Layer 2 of a small transformer language model trained on English Wikipedia (14 layers, counted from 0, width 96).
A neuron's activation on a vector x is quick GELU(weights . x + bias), where the dot is the dot product. Quick GELU of z is z times sigmoid(1.702 z).

Input weights of the MLP neurons that the questions are about. A number n stands for n times 0.004.
n0 (bias 0.005): 35 -7 -22 38 -5 15 17 13 19 -3 9 19 -24 -19 -5 -6 -1 -13 44 3 16 16 -47 13 -8 -3 -13 2 -5 15 -2 -45 32 25 -1 27 24 14 34 -12 -16 11 7 10 7 -37 -4 -27 -1 52 13 4 7 57 -12 4 -23 13 28 1 -29 15 -20 -7 14 -3 25 -13 -4 7 -37 1 2 -36 7 26 -19 -3 -8 26 7 4 -26 -2 -5 -33 -49 -12 19 8 -37 -9 -13 1 -26 18
n20 (bias -0.063): -39 -25 21 1 12 19 -23 -21 38 -6 19 -3 33 -7 -5 4 0 -3 35 14 23 1 -26 -10 -67 12 -15 -67 24 17 -52 -45 30 4 52 5 -17 15 -26 -2 12 25 8 70 33 6 5 -6 -9 -1 -21 -17 16 -9 -1 -5 -31 25 11 -10 63 -33 -14 -85 -9 30 -9 7 -13 -11 49 10 37 3 -16 -14 6 22 -12 1 0 -10 -7 -2 -62 -41 -4 -13 -15 -12 -18 6 26 11 22 -14
n31 (bias -0.017): -4 -12 -27 5 1 -3 -4 -3 8 38 37 1 9 48 -8 11 6 -33 -3 -31 0 2 7 2 7 8 2 8 -1 -2 13 -7 -35 -22 28 7 -1 8 5 10 -9 30 -29 4 -1 -1 16 -14 -17 21 -2 25 1 18 -15 9 24 13 -17 21 -24 -13 -8 13 -21 -14 -13 9 39 -7 12 -5 -14 12 -11 11 -13 -20 10 -7 12 -20 -14 15 -19 -44 -5 -13 -2 12 -8 15 -3 18 -46 22
n38 (bias -0.081): -15 -27 -24 -11 -4 6 -10 8 14 18 16 7 27 2 -2 37 5 -23 15 -30 8 -22 0 -10 -5 20 -9 -23 -14 32 -10 -25 -15 15 7 -4 -27 5 -9 24 -6 25 3 3 -3 -21 15 -12 -8 -12 -16 16 4 18 10 -15 3 -6 -12 22 3 -27 37 -6 -9 -18 9 -8 27 -25 -35 -34 10 -8 23 -9 -18 -15 -16 -36 11 -7 1 13 -27 -4 -4 -26 44 1 -24 25 11 25 -17 20
n57 (bias -0.069): 1 -10 -32 -1 -11 28 -19 -5 8 29 10 30 -18 18 1 -9 7 4 4 -11 -5 23 -1 -26 9 35 7 -41 -1 7 27 0 26 -1 23 11 -7 19 12 -40 3 15 8 14 29 -8 17 -18 17 12 -22 -45 -8 25 -15 -24 -14 8 -21 21 26 -17 -24 -9 -5 -21 11 -7 42 -17 26 -1 -7 -7 -29 14 -2 13 -16 25 -8 56 -26 -18 2 -25 -14 7 28 -19 -35 -36 3 -2 -1 30
n67 (bias -0.058): -6 -67 1 28 -30 19 -1 17 26 45 12 14 -9 15 2 -7 18 -60 20 -9 25 -9 -4 18 21 -29 -21 -29 44 69 -33 41 -8 -31 1 -33 -16 -14 3 52 -70 -47 10 22 21 21 1 -9 44 -24 23 -25 -16 -21 -2 14 -35 -6 6 -14 9 -44 -15 -35 3 -8 41 11 -6 2 -19 -27 30 -5 9 43 -9 -4 -27 37 13 12 16 -18 -6 -17 8 -33 -11 -33 -11 6 -33 37 -40 28
n76 (bias -0.081): -25 -18 -38 11 -15 7 1 9 12 11 6 14 3 -11 8 27 14 -3 -2 -25 23 -24 3 2 -4 3 15 -38 15 34 10 -32 -10 -2 15 -29 27 -10 -1 -14 -22 12 6 18 11 -1 51 -6 10 -4 9 18 -15 -1 -5 11 1 -13 -5 15 -6 7 -5 23 -6 -26 20 17 3 -22 13 -30 15 -32 26 15 -33 -65 -41 -33 18 -16 23 27 -6 -45 8 1 0 -2 -5 12 14 48 3 11
n85 (bias -0.096): 12 -4 -13 3 -4 -9 0 -3 7 16 16 -2 9 -22 8 47 8 5 17 -13 13 -29 -10 -6 14 -2 3 -1 12 43 -4 23 27 5 18 -10 -9 -11 -8 0 13 12 -1 7 20 7 1 -18 21 10 3 -6 -10 -6 14 -33 13 -14 -4 5 14 2 -3 -10 2 -19 26 2 23 -5 11 -41 -7 -6 3 20 -15 12 -34 -28 -8 7 -4 -12 26 -17 4 -23 -2 0 -11 -7 12 3 -2 1
n129 (bias -0.072): -14 -11 -14 -6 2 13 -9 19 11 -10 7 -19 27 -4 19 31 6 2 -11 3 -24 29 4 -9 22 26 4 9 30 32 18 -15 7 9 10 -18 -18 -3 -9 0 23 3 -15 -2 19 10 14 11 -10 -14 -12 -19 -9 17 -32 -16 -5 -5 9 13 25 -31 -22 -5 -21 -31 14 0 21 -40 15 -18 0 1 -16 -12 -25 4 7 -1 19 8 -19 0 -15 -15 16 -19 15 7 -4 -5 23 2 -44 -9
n135 (bias -0.030): -17 -3 -9 -15 19 33 -8 79 14 -17 23 21 -28 31 30 -5 51 -6 -20 -12 -38 25 21 0 49 40 -25 29 -16 9 38 22 1 22 -16 7 -9 -10 -11 -33 -13 -32 -15 6 -10 44 -11 -27 4 -27 -36 10 21 34 -8 -24 5 -4 -48 -13 -1 -28 -1 -14 -22 -59 32 5 3 -36 15 -19 56 -11 -9 20 -31 1 -54 36 -13 64 -19 -44 3 11 18 9 10 51 15 -33 -45 -8 -26 -5
n145 (bias -0.046): -28 -2 -37 6 11 32 -9 66 19 7 6 -9 -14 -12 -44 -29 47 -23 -18 -19 10 14 -36 -30 -19 57 -24 -16 -14 11 4 -36 28 -26 10 -27 -19 6 0 -46 43 5 -4 24 6 27 -11 -42 13 -3 -41 14 30 15 -47 -14 -65 4 22 -18 1 -27 -34 -21 -7 17 24 -38 16 0 19 28 23 21 4 -14 -33 34 -15 7 -2 55 -6 14 -53 -22 -2 1 -7 2 -19 19 -35 73 12 15
n146 (bias -0.011): 9 -29 2 -17 -22 8 13 47 1 1 26 2 8 39 -31 7 37 -8 -8 -11 1 9 13 7 16 22 -32 12 -11 -29 23 16 -15 -1 21 -6 34 -10 -2 -23 -28 14 8 -4 -4 1 -5 -32 5 19 19 -32 26 6 -13 1 2 3 -5 -19 -38 16 -11 2 -26 -21 39 8 25 -1 8 -16 23 -26 -35 -3 -3 -64 3 7 -12 42 2 -25 -2 5 18 28 12 18 -20 -12 -40 1 -41 15
n162 (bias -0.039): 0 -18 10 30 -18 16 3 38 -1 28 17 29 -12 12 -28 -9 11 -29 -21 -12 -14 36 0 14 40 4 3 -1 30 11 -29 4 -12 18 -9 -18 -22 26 -8 5 26 -21 -28 12 4 9 -11 -20 35 -23 -22 -14 5 8 25 -19 -13 -17 12 -13 38 2 -40 -13 -13 -19 -10 -11 -15 3 17 -51 4 -39 14 17 -8 -32 -12 17 14 -7 3 -35 10 -3 11 22 33 -17 -7 -28 -37 -3 -17 -15
n163 (bias -0.017): 4 -13 7 -18 -10 29 -5 48 -7 45 22 19 -27 36 -24 0 44 -19 31 -4 6 3 -28 27 -6 16 -13 7 -46 -9 3 -19 30 -5 -13 26 30 6 14 1 2 -11 19 5 -34 -43 6 -32 -27 14 7 -31 33 -10 -39 41 -22 6 9 -5 -19 -22 -21 -47 7 -9 -4 -2 29 -38 -14 -32 20 45 10 19 -47 25 -41 28 -13 48 -13 -37 -35 -25 -50 -29 -9 -20 -2 -10 -8 24 6 40
n203 (bias -0.052): -19 15 14 14 -26 -29 -4 -8 13 60 19 36 -22 0 -9 -12 -33 17 10 -16 20 11 -26 35 56 20 2 77 -1 95 -34 -3 -32 -31 -34 15 -10 55 -33 -14 25 -59 41 22 6 0 -4 -7 14 -17 6 -29 20 12 -21 50 -43 45 -17 -6 -3 27 11 -72 -4 5 9 -19 13 21 -1 -72 18 -21 -24 -7 -19 -28 -4 -14 49 24 21 -32 17 -24 -17 6 11 -22 -16 -9 -31 20 -15 -16
n209 (bias -0.031): -33 -3 3 54 4 7 -3 -1 16 31 17 11 1 -13 -28 23 71 36 -46 16 -62 2 34 9 3 -21 -18 24 13 25 -1 -29 -60 6 3 5 9 -12 4 6 -11 7 -1 -3 -25 2 12 -1 -24 44 -10 -22 47 3 23 -34 -3 -12 -8 -28 -15 -7 8 4 -12 32 38 -28 9 28 12 -25 -29 16 -16 23 -30 -22 -31 -27 -6 -18 -34 3 -27 0 19 -27 33 -24 -30 -23 45 -1 20 -40
n219 (bias -0.058): -4 0 -33 -19 -14 12 -10 17 8 2 14 -16 1 1 6 8 15 5 21 -2 3 3 8 -3 2 18 -10 -11 10 11 3 -2 -9 5 -15 -7 -24 -1 -12 2 11 30 -10 -3 -6 -24 2 -14 1 3 -20 -6 -4 13 0 -12 12 -25 -9 7 18 -19 -29 14 -10 -21 14 22 26 0 1 -15 -10 -22 -2 -3 -4 -9 -21 -48 -11 -21 -8 26 -3 13 18 -5 32 -11 20 -12 20 15 -17 4
n224 (bias -0.046): -14 29 19 -34 -41 -14 -29 14 9 34 28 -9 20 17 30 51 -3 -14 22 -13 -31 -10 24 2 16 18 2 -12 48 17 9 19 17 -35 37 -23 -28 -12 -4 -25 5 5 -21 -2 11 8 -13 30 13 -17 0 1 -60 -9 -80 45 -32 38 1 16 -53 15 -9 8 -20 -50 24 -43 21 9 42 6 0 13 26 28 50 -20 14 12 5 9 21 19 -2 -25 -18 14 22 -8 -26 -11 -1 13 -36 16
n231 (bias -0.034): -30 27 15 30 14 35 -26 -13 9 -15 -15 70 14 -16 10 18 -6 -10 -9 -21 -10 -24 -9 3 14 -4 6 -19 41 4 -20 16 -65 24 34 -53 -8 -17 22 -20 -1 22 -11 11 -22 42 43 -19 19 21 -26 10 -66 -11 4 -12 -14 -34 24 33 9 -2 -18 24 -35 -8 -2 -53 -5 12 -53 -27 36 28 25 -40 -23 0 30 14 -26 -28 1 51 -42 -21 44 26 51 -2 17 -12 -9 12 -42 -17
n235 (bias -0.061): -16 13 -23 6 1 25 -14 20 13 1 23 14 3 -12 -27 -10 36 -42 -47 -35 -3 -4 29 5 27 15 -65 13 -13 37 -17 -30 -59 -21 23 -26 3 10 25 -7 33 22 1 19 -31 -12 24 19 -17 21 -35 18 -7 61 -14 21 -59 -4 34 -1 54 -22 8 25 -4 -10 17 -31 -3 10 -6 23 18 24 -18 -30 -42 19 17 22 12 2 11 44 -33 -22 7 -22 77 -12 -27 2 -21 38 -6 -22
n247 (bias -0.042): 2 34 1 0 -66 -13 -9 13 7 10 56 45 25 -17 0 52 36 4 29 -95 -42 -45 -14 -2 -18 -39 -16 13 -30 57 -31 -40 -21 -7 10 -22 -15 -38 22 45 -9 41 43 22 -9 61 -6 4 -21 19 25 -10 -15 -17 14 -21 -31 25 -31 2 2 -26 5 -3 4 -23 -22 -33 23 -43 -17 -7 25 -6 5 -13 -10 5 0 51 13 4 17 39 6 -12 -55 -82 51 10 -48 33 6 16 9 20
n248 (bias -0.062): -20 -18 0 49 -10 33 9 38 19 32 21 -2 -26 -56 -21 -8 31 -49 -4 -12 22 31 -22 0 13 -10 -6 -18 -23 21 -12 11 -15 -11 22 26 -13 1 -1 14 -15 -32 -9 52 -11 2 23 1 27 -7 -1 -16 15 42 -18 15 -71 -30 -1 22 39 -24 -5 -15 16 27 22 23 -30 22 13 10 -17 1 -1 14 -73 15 -35 15 27 6 7 -36 -28 -23 -4 -26 2 -24 -24 1 -25 24 -15 -1
n259 (bias -0.062): 9 22 11 2 -30 11 -40 -4 21 4 27 16 -1 27 -1 17 38 -1 -9 -38 -43 19 0 12 10 -10 -10 -14 4 30 10 5 10 -13 28 -7 74 8 -39 19 -3 -26 -2 24 -4 14 24 9 4 -18 5 -3 4 -23 -29 -9 5 1 -32 12 43 -7 -6 -16 -10 35 -8 7 8 -14 18 20 26 28 -34 21 -54 -19 23 18 4 -7 31 -55 -10 -49 -1 -21 -39 1 -17 -12 15 -12 -7 -11
n269 (bias -0.056): -45 21 24 22 -18 0 -4 33 6 10 13 15 7 -3 59 13 40 -2 -18 -53 -67 6 -29 43 17 8 -21 -27 8 31 15 -12 -18 -45 17 23 -2 29 -36 -61 9 -36 56 29 41 42 38 -23 11 -13 11 22 -2 -15 -17 -24 -14 -26 -3 -32 24 -24 -48 -2 -25 3 -18 15 3 -7 -27 -25 -25 0 -6 7 -5 7 19 32 23 4 -34 -43 -23 -15 29 -17 46 3 43 -45 -8 -9 18 -31
n298 (bias -0.067): -49 -11 -8 -2 -9 20 -23 26 58 10 5 -29 -15 0 2 3 2 7 1 25 36 6 -27 -35 -34 46 -28 1 1 50 -37 -58 9 11 26 19 7 9 20 -38 29 17 3 40 -17 -42 -8 -3 5 -2 -4 -22 -26 17 -49 55 -53 7 -1 -4 -34 -16 -16 -72 -19 12 56 3 -4 13 27 11 64 -30 -8 1 17 -4 -31 9 10 28 -52 4 -46 -27 -7 -2 4 13 -77 33 13 32 -34 -7
n299 (bias -0.044): -4 -6 -18 9 7 -2 -31 -16 10 -16 -15 7 -7 -25 78 -2 4 47 22 25 26 21 9 17 -27 65 -13 -13 19 6 3 -26 33 26 43 37 -1 45 -19 -38 8 18 -15 18 23 13 -19 -32 20 -8 -1 1 -51 56 -12 -31 -2 38 -8 19 35 7 -36 -1 -19 2 9 -15 -9 30 27 12 13 -10 -37 -11 -41 7 12 7 -9 3 -20 -24 7 5 -27 -5 14 -20 -6 -38 -5 -9 -1 15
n319 (bias -0.029): 9 -39 22 36 3 51 0 14 7 1 21 27 -8 14 -7 -5 -6 -35 9 -16 -16 4 -32 1 7 9 -1 -6 10 44 -26 -13 31 51 -13 -37 11 39 11 -4 -18 -21 -12 43 10 -4 -17 9 -35 2 4 8 -19 -7 -54 7 -12 24 -6 22 -9 18 -37 -42 1 -18 -6 9 9 -61 -26 -8 35 -11 33 -9 0 4 -7 15 43 48 13 -6 -11 -26 -3 -5 -24 15 -49 28 -8 70 -49 -1
n358 (bias -0.053): 13 2 -10 -13 -12 65 -21 9 12 16 36 59 25 -12 -51 24 69 -25 -19 -45 -43 -9 28 -9 -12 -14 2 -10 -86 14 22 23 -35 -11 47 -33 0 -9 12 -19 -4 32 -11 -28 -21 46 55 31 7 8 -2 7 15 57 -11 -10 0 -6 0 17 21 -14 -2 5 -9 -12 -12 -18 8 -5 -26 26 22 2 16 29 -54 -13 -7 -26 -25 -34 -7 -16 -40 -23 -3 -7 9 14 18 1 20 34 10 -39

Each question shows a token from some text and the vector x that enters the MLP there. A number n stands for n times 0.053.

" dep": -19 15 -48 4 16 -6 26 -13 -59 16 2 -24 -17 -16 -3 16 -14 -16 10 2 43 -4 -12 -27 -3 11 20 -20 0 6 -5 -12 5 -20 4 -3 -7 -13 -1 2 6 3 22 -40 23 23 9 -1 2 -21 -12 9 1 18 -22 8 4 -4 9 -2 17 -25 -3 0 0 23 -12 31 43 21 -6 10 -14 7 19 -14 9 23 1 -20 12 -2 14 9 -23 -24 17 20 9 -12 28 8 12 -9 -4 1
Which two neurons fire most, strongest first? n145, n219

"ly": 18 12 -39 -27 -2 -8 67 -9 -71 10 2 -9 -12 11 -24 12 4 -31 -9 16 -1 4 -23 -16 20 6 24 6 0 -8 33 -8 15 6 -23 -10 -9 15 15 -1 2 0 -1 -34 7 10 9 -6 4 -13 -2 -13 -8 -10 -19 3 13 1 20 8 21 -14 -12 19 18 -3 -16 37 34 -19 -15 -2 -13 4 -1 -8 -6 2 10 -4 13 22 -6 -3 15 5 4 -1 10 -1 24 1 -2 -30 -11 -1
The neuron with the highest activation: n129

"This": 23 10 -34 -11 -4 -30 68 0 -58 7 -12 -19 -11 2 -29 14 4 -5 24 8 34 13 -39 -6 4 -12 24 -9 0 -20 20 2 15 1 -11 -2 7 -7 8 29 -8 15 0 -5 1 -4 -20 -9 2 -6 2 3 37 0 -13 -7 -8 3 18 17 -3 -16 -9 3 -3 35 16 19 32 -7 9 3 -13 1 -5 -3 -3 -7 17 -13 -21 4 2 -6 12 6 26 -11 -31 4 -2 -2 -19 -14 -17 -7
The three highest activations, in order: n146, n0, n163

" Total": 8 -8 -38 -12 -10 -17 58 7 -51 24 1 17 10 -6 -11 18 13 13 33 1 -26 1 15 -4 0 -25 23 23 -8 0 14 9 -8 2 -10 2 -11 -12 12 8 -7 25 -5 -30 -16 -12 11 -1 -18 -4 20 -7 22 -4 -5 13 26 -18 -3 1 14 -18 21 7 13 12 -12 22 34 12 15 -5 -31 -3 -1 3 7 -21 3 -22 -16 -28 -12 -12 -2 2 3 -10 2 9 26 11 6 -40 8 -19
Which two neurons fire most, strongest first? n209, n358

"L": 9 3 -30 -20 7 -17 31 -26 -30 4 -10 -2 -5 15 -17 28 -1 15 -7 27 -4 15 1 -10 27 -12 17 4 17 7 28 27 -13 6 -8 -11 5 3 -13 16 -18 25 -15 -12 3 8 5 16 -2 -3 -7 -13 5 -20 -4 -11 26 -8 -6 2 -11 -24 10 -6 27 19 15 24 28 9 -7 -22 -19 3 -9 -7 1 -21 18 -1 -10 -4 -9 6 3 17 22 19 14 -11 14 -1 7 -86 -23 -18
The neuron with the highest activation: n209

"olog": -15 29 -34 -13 -6 -16 22 -9 -61 17 -1 5 -6 -19 13 7 -20 3 14 8 12 -6 2 -6 -4 9 25 8 21 14 35 -9 6 -10 -25 5 -3 1 -1 -16 25 -5 13 -13 2 5 -11 2 -10 -28 -12 14 5 -8 -30 5 1 -14 -13 -15 -10 -2 4 -4 30 10 -21 35 49 1 11 -15 -15 20 -11 -7 9 24 -12 -23 0 9 25 -7 3 5 5 21 12 4 26 -1 -7 -61 13 -2
The three highest activations, in order: n203, n269, n219

" allowing": 8 21 -25 -3 -6 -31 52 4 -64 -2 3 6 39 -15 -14 28 -16 -2 14 1 9 -19 -28 -15 8 -11 22 4 18 -6 -16 -11 -6 2 -6 -15 -27 -13 15 16 -9 13 7 -31 5 11 7 17 -2 -21 5 7 1 -15 -5 15 5 -19 14 6 18 -39 -1 -1 6 -3 -2 25 33 -3 -1 -12 -19 0 1 -14 18 11 26 -5 -20 -17 8 14 3 -6 15 6 30 6 25 7 -11 -4 12 -2
The three highest activations, in order: n247, n231, n219

"istic": -4 13 -52 2 -9 -31 51 -8 -87 22 -19 -1 -5 -11 4 -8 -8 1 35 14 4 -9 -2 -6 -15 13 21 6 0 5 18 9 19 8 -13 0 -18 7 8 -27 7 -5 9 -11 10 -10 -11 5 13 -15 9 3 13 -3 -11 15 21 -9 -12 17 8 -23 -3 18 8 -19 -8 35 41 0 0 -4 -14 -6 1 -12 12 5 -6 -9 7 -2 6 -6 10 33 -3 -11 -21 15 19 2 -1 -26 -8 0
The neuron with the highest activation: n219

"act": -2 4 -39 -13 9 -25 32 16 -66 16 -2 9 -2 -5 -4 2 14 -7 40 22 1 6 -5 -21 14 -12 46 3 9 -22 31 -13 16 4 -12 21 -17 13 -7 7 5 -10 16 -45 -5 -1 -7 -7 -13 -28 11 -6 8 5 -9 2 20 -10 -2 12 9 -17 -7 7 26 11 -12 39 57 4 4 -12 -10 -2 -8 -20 3 8 -6 -14 -12 7 13 -8 5 7 -9 12 -7 -10 2 -5 1 -45 3 0
The three highest activations, in order: n163, n219, n57

" and": 21 9 -45 -24 -13 -8 63 -14 -70 1 7 -10 -2 -7 -27 14 -20 2 9 26 14 14 -18 -22 -2 2 19 -8 -8 17 -24 -13 -6 0 -8 -24 5 2 12 -15 -1 17 -2 -2 7 -2 9 -3 2 -8 -17 5 2 8 -24 7 18 -3 -4 20 22 -13 4 -4 13 3 13 30 43 2 -13 1 -10 4 10 -22 -14 6 34 -15 -6 7 2 -2 21 18 8 3 10 13 15 4 7 -24 -23 -8
The neuron with the highest activation: n219

" museum": -4 16 -32 -19 5 -29 57 3 -78 24 3 0 -19 4 -10 16 -11 -2 27 7 4 -5 -14 -9 4 -5 23 5 -5 -25 22 -10 22 3 -19 15 10 5 -5 9 22 23 9 -54 1 -14 -33 -19 -9 -23 -9 5 12 -13 1 3 19 -1 9 14 -21 13 -1 -17 43 0 -17 13 38 2 -11 -10 -4 8 13 -8 2 2 -21 -22 -3 2 19 0 13 2 -5 1 9 -2 -1 8 10 -22 10 9
Which neuron fires most, and how strongly? n163, at about 1.3

" C": -9 12 -50 -6 12 -8 23 -14 -28 12 -2 -23 -10 -5 -8 8 -21 11 15 52 14 13 -21 -18 -16 7 22 -10 24 28 -7 -8 5 5 2 4 -4 6 6 1 5 24 1 1 5 -11 1 -1 3 -25 9 -14 -13 3 -20 -1 11 -15 -2 12 -15 -20 -6 -19 30 44 -4 37 57 2 5 -1 -9 -13 -2 -10 19 -6 -11 -10 11 -3 -5 11 -3 -6 7 9 4 -7 -1 6 19 -53 -7 -11
The neuron with the highest activation: n298

" Aud": 3 16 -44 -5 -5 -26 12 -4 -49 29 -6 3 -1 -15 1 9 -10 14 28 30 2 1 -19 1 -21 8 29 -7 14 27 -21 -16 3 -5 -1 11 -11 1 -3 3 2 8 12 -16 -5 8 -1 -17 13 -8 11 -20 -14 9 -17 -8 9 -15 -11 8 14 -30 1 3 36 27 -12 35 60 4 12 -12 -33 14 -7 -10 2 18 9 -7 -10 -17 14 -6 -8 -4 5 13 7 2 16 4 14 -48 5 -4
The neuron with the highest activation: n219

" Michael": 14 32 -43 -17 -6 -7 29 -20 -41 10 -2 -12 -7 -14 -14 25 -13 4 16 18 -12 -4 -19 -8 -10 3 18 -11 24 4 10 -12 -3 19 -2 -9 7 6 9 51 -23 25 -4 -15 -4 -2 -13 9 0 -6 -3 7 -12 -8 -8 -23 13 -10 -12 17 12 -19 -2 -2 47 3 -9 37 47 -34 -10 5 -16 14 -1 -7 -4 2 4 2 -13 -9 16 17 15 -6 -3 2 27 5 7 -23 10 -48 -3 -4
Which two neurons fire most, strongest first? n247, n219

":": -1 3 -46 -9 13 23 72 -31 -48 -2 0 5 -18 -15 12 17 -26 -5 8 22 -2 -3 -4 -14 5 -13 23 -11 6 7 -22 7 -10 12 -15 -1 -10 -7 1 34 -14 24 1 -11 17 8 -4 -15 -2 -31 3 4 -22 -15 13 1 2 -22 -16 -2 16 -7 13 10 20 -13 -4 21 52 -12 -4 6 -24 2 17 8 11 -16 4 -14 16 -11 -2 5 -10 2 8 25 4 11 -8 5 15 6 -14 3
The neuron with the highest activation: n38

" These": 10 18 -28 -13 0 -35 56 1 -79 13 -6 -27 6 -2 -20 13 2 13 22 19 6 -8 -13 -23 -8 14 9 4 2 -1 9 -18 11 -2 1 -4 -4 -7 7 -11 5 8 -10 -26 12 -1 1 -19 12 0 11 -1 12 -15 -39 9 6 -10 -11 13 -30 -18 -2 4 29 11 26 16 41 8 18 3 -21 -5 -5 -7 15 -1 20 -20 -14 7 4 8 21 22 20 -8 -13 10 -2 16 -8 -20 -10 -9
The neuron with the highest activation: n146

" well": 4 9 -34 -11 11 -38 49 7 -68 21 -2 -9 -5 1 -20 19 -6 -11 7 7 20 -25 -12 -9 -9 5 15 -9 -3 9 5 -15 14 0 1 -8 -12 -22 6 5 12 13 4 -52 40 18 1 -17 10 -8 -9 12 4 5 -20 -14 25 4 20 8 -21 -25 -15 -5 16 7 -9 35 38 3 -16 -13 -9 2 6 -14 8 35 2 -23 4 -8 6 7 2 3 24 3 1 7 20 10 -3 -4 4 -2
The neuron with the highest activation: n85

" Tri": 5 16 -23 -16 18 -11 17 -14 -52 9 0 -33 18 -5 -13 14 -2 2 16 30 26 -4 -17 -10 -10 19 18 -33 13 -36 6 -7 28 -4 -19 7 0 12 -6 27 8 26 -2 -29 9 -9 -4 -4 9 -18 9 -4 1 -7 5 5 3 -15 23 -7 45 -15 -4 -6 0 38 -22 31 37 0 -1 -7 -5 6 0 5 5 2 0 -30 -15 -8 16 1 -6 -26 19 18 -8 -16 27 -13 3 -48 -1 -7
Which two neurons fire most, strongest first? n20, n219

" after": 13 -4 -40 -18 9 9 63 2 -73 1 2 -21 -4 -12 -4 25 -8 -22 3 -22 14 -5 9 -13 -10 -13 3 -17 -8 9 -20 -18 -7 2 -1 -9 0 -5 10 15 -7 9 11 -34 -5 11 19 -24 0 8 -11 12 -5 -1 6 2 32 -3 -2 15 25 -28 4 17 -2 12 4 48 27 -2 -15 16 -25 10 24 -9 2 10 21 -23 -5 -16 -1 2 9 -2 2 -9 17 -1 1 16 10 4 -3 7
The neuron with the highest activation: n38

" record": 19 3 -32 -2 2 -4 53 7 -66 32 5 19 1 -15 -13 19 13 -18 29 8 -8 -14 4 -12 18 -27 29 -1 -8 -17 11 7 -4 9 -8 -2 -12 -15 10 25 -2 36 3 -48 11 -6 1 15 -2 -27 8 0 0 -9 5 -5 35 -19 16 13 2 0 14 2 11 -4 -16 13 18 35 -21 -12 -26 -2 22 -2 2 1 0 -32 6 -12 8 -8 8 -2 -3 5 9 -10 2 -11 0 -36 0 -11
Which two neurons fire most, strongest first? n358, n85

" the": 17 1 -31 -9 -7 -21 83 4 -70 6 -1 -33 -7 -15 -17 8 -19 -5 21 25 26 14 -12 -10 0 -2 22 -6 -3 -8 -18 -4 12 5 -4 -2 -8 5 14 34 -7 11 3 2 10 -1 -7 12 10 -24 -1 5 33 -3 -22 -1 8 -3 -11 2 17 -17 3 -5 9 20 13 42 25 -4 3 -5 -15 -14 -2 -7 5 -12 8 -17 16 4 2 -2 22 11 4 -25 -18 -5 -10 1 -19 -4 -12 3
Which neuron fires most, and how strongly? n248, at about 0.46

" present": 0 19 -38 4 -3 -13 41 -7 -69 -8 -4 22 -1 -8 -6 13 4 3 31 -3 -7 -11 11 -14 0 -6 8 -16 -8 -26 25 1 12 -1 2 1 -2 -6 -1 -3 -4 17 14 -41 7 12 17 -4 -15 -26 1 15 6 -3 -1 -2 19 -24 1 5 31 -30 -2 2 21 4 -6 37 44 10 -19 6 -18 12 5 -13 -5 23 17 -27 -9 -34 19 1 -9 -7 13 6 16 15 29 -12 -7 -29 6 -10
The neuron with the highest activation: n358

"-": 13 -4 -46 -3 24 -7 64 -44 -35 -3 -7 12 -11 16 -9 14 -14 -5 12 35 9 6 -27 -15 5 0 31 3 -2 5 -3 -1 6 5 -18 -5 -4 15 -4 14 0 5 -4 -10 14 17 -4 -4 -8 -16 3 -14 -10 -4 -5 -1 10 -2 -14 17 25 -3 -11 -1 32 16 -9 57 38 -14 -6 -6 -16 -18 0 -8 6 -12 -10 -11 30 12 -1 3 -10 19 0 -1 -30 -13 -9 9 13 -8 -24 2
The neuron with the highest activation: n319

"v": -9 -2 -28 -29 9 -4 17 -13 -41 9 2 -1 -18 8 6 5 -23 -9 -17 33 10 -1 30 -10 34 -5 32 1 20 22 32 -1 17 0 -6 3 -17 5 4 3 4 -6 2 -32 11 12 -14 9 -5 -37 -10 -23 -30 2 -8 11 7 3 -5 0 -7 -11 8 -1 10 25 -13 37 35 -8 3 -9 -1 2 -12 -9 9 25 -5 -12 -1 -15 1 13 17 7 -9 28 14 -11 17 -4 15 -76 -7 -9
The neuron with the highest activation: n129

" H": 7 4 -20 -11 20 -10 35 -42 -44 2 -3 -25 -23 -7 -18 11 -14 -3 1 54 7 -2 -27 -15 2 18 12 -18 21 -11 -10 -3 6 17 -1 -3 0 7 5 33 2 42 -7 -8 7 -8 -10 12 18 -28 -1 -12 -6 -8 -3 -7 -2 -16 5 13 13 2 -2 -19 25 38 -2 17 21 11 3 5 1 2 15 -2 8 -13 4 -2 5 -16 1 29 0 -22 16 4 4 -12 14 -5 10 -61 -20 -16
Which two neurons fire most, strongest first? n20, n219

" a": 11 -1 -43 -3 0 -18 62 -14 -68 10 -13 -11 -16 -17 -33 -9 -20 -12 23 28 23 8 -16 -7 -2 -4 26 -5 1 -8 -20 7 15 11 0 1 -15 20 8 20 1 14 8 1 17 -9 -12 0 27 -32 -9 -6 24 1 -4 0 16 -3 18 7 50 -6 -1 6 14 6 0 20 29 7 -12 -8 -9 -7 2 -9 1 -11 13 -24 1 -4 25 -4 1 8 6 -13 -5 -11 -8 3 -23 1 -4 6
The neuron with the highest activation: n162

" was": -1 15 -32 -37 1 8 64 -6 -66 8 6 -2 -9 -7 -31 5 -27 -6 4 3 11 -2 -26 -15 22 -4 31 3 4 -2 -13 14 -2 -1 -12 -26 -10 2 3 -13 19 23 -9 -18 6 15 5 -18 10 -42 -14 -6 -6 9 3 10 18 -17 22 5 20 2 -10 -11 6 22 -15 19 32 7 -13 21 3 4 11 -9 19 -7 25 -21 -10 -6 12 2 -3 -7 31 17 10 -7 10 15 -5 2 -19 5
Which neuron fires most, and how strongly? n231, at about 0.87

" saw": 11 13 -40 -5 8 -13 43 -9 -72 -2 -12 0 -2 -14 -7 34 -4 -13 17 -11 9 -18 -29 -7 3 -6 22 -3 0 -12 -8 -11 -4 14 0 -14 -11 2 4 13 -7 8 13 -22 -13 9 20 -21 -2 -5 6 9 -13 2 -7 7 26 -14 19 10 33 -29 -9 23 12 9 -12 33 53 0 -28 1 -19 5 6 -13 -11 5 34 -8 0 -13 2 11 2 1 20 4 26 -2 13 3 -1 -10 -8 2
The neuron with the highest activation: n231

" be": 17 11 -30 2 -2 -8 55 -8 -69 6 -5 9 -7 -3 -28 11 -19 -26 16 2 19 3 -30 -24 18 1 38 -10 9 -24 5 -10 12 0 -9 -10 -15 13 3 4 -6 23 -8 -39 24 4 -10 -14 6 -20 -8 4 -6 10 -3 -9 6 -5 20 6 35 9 -19 -16 24 19 -26 23 27 8 -21 1 -8 -1 33 -4 -2 5 10 -9 -8 2 11 9 15 -1 7 29 9 -16 12 -8 -2 -12 -14 3
Which neuron fires most, and how strongly? n162, at about 0.8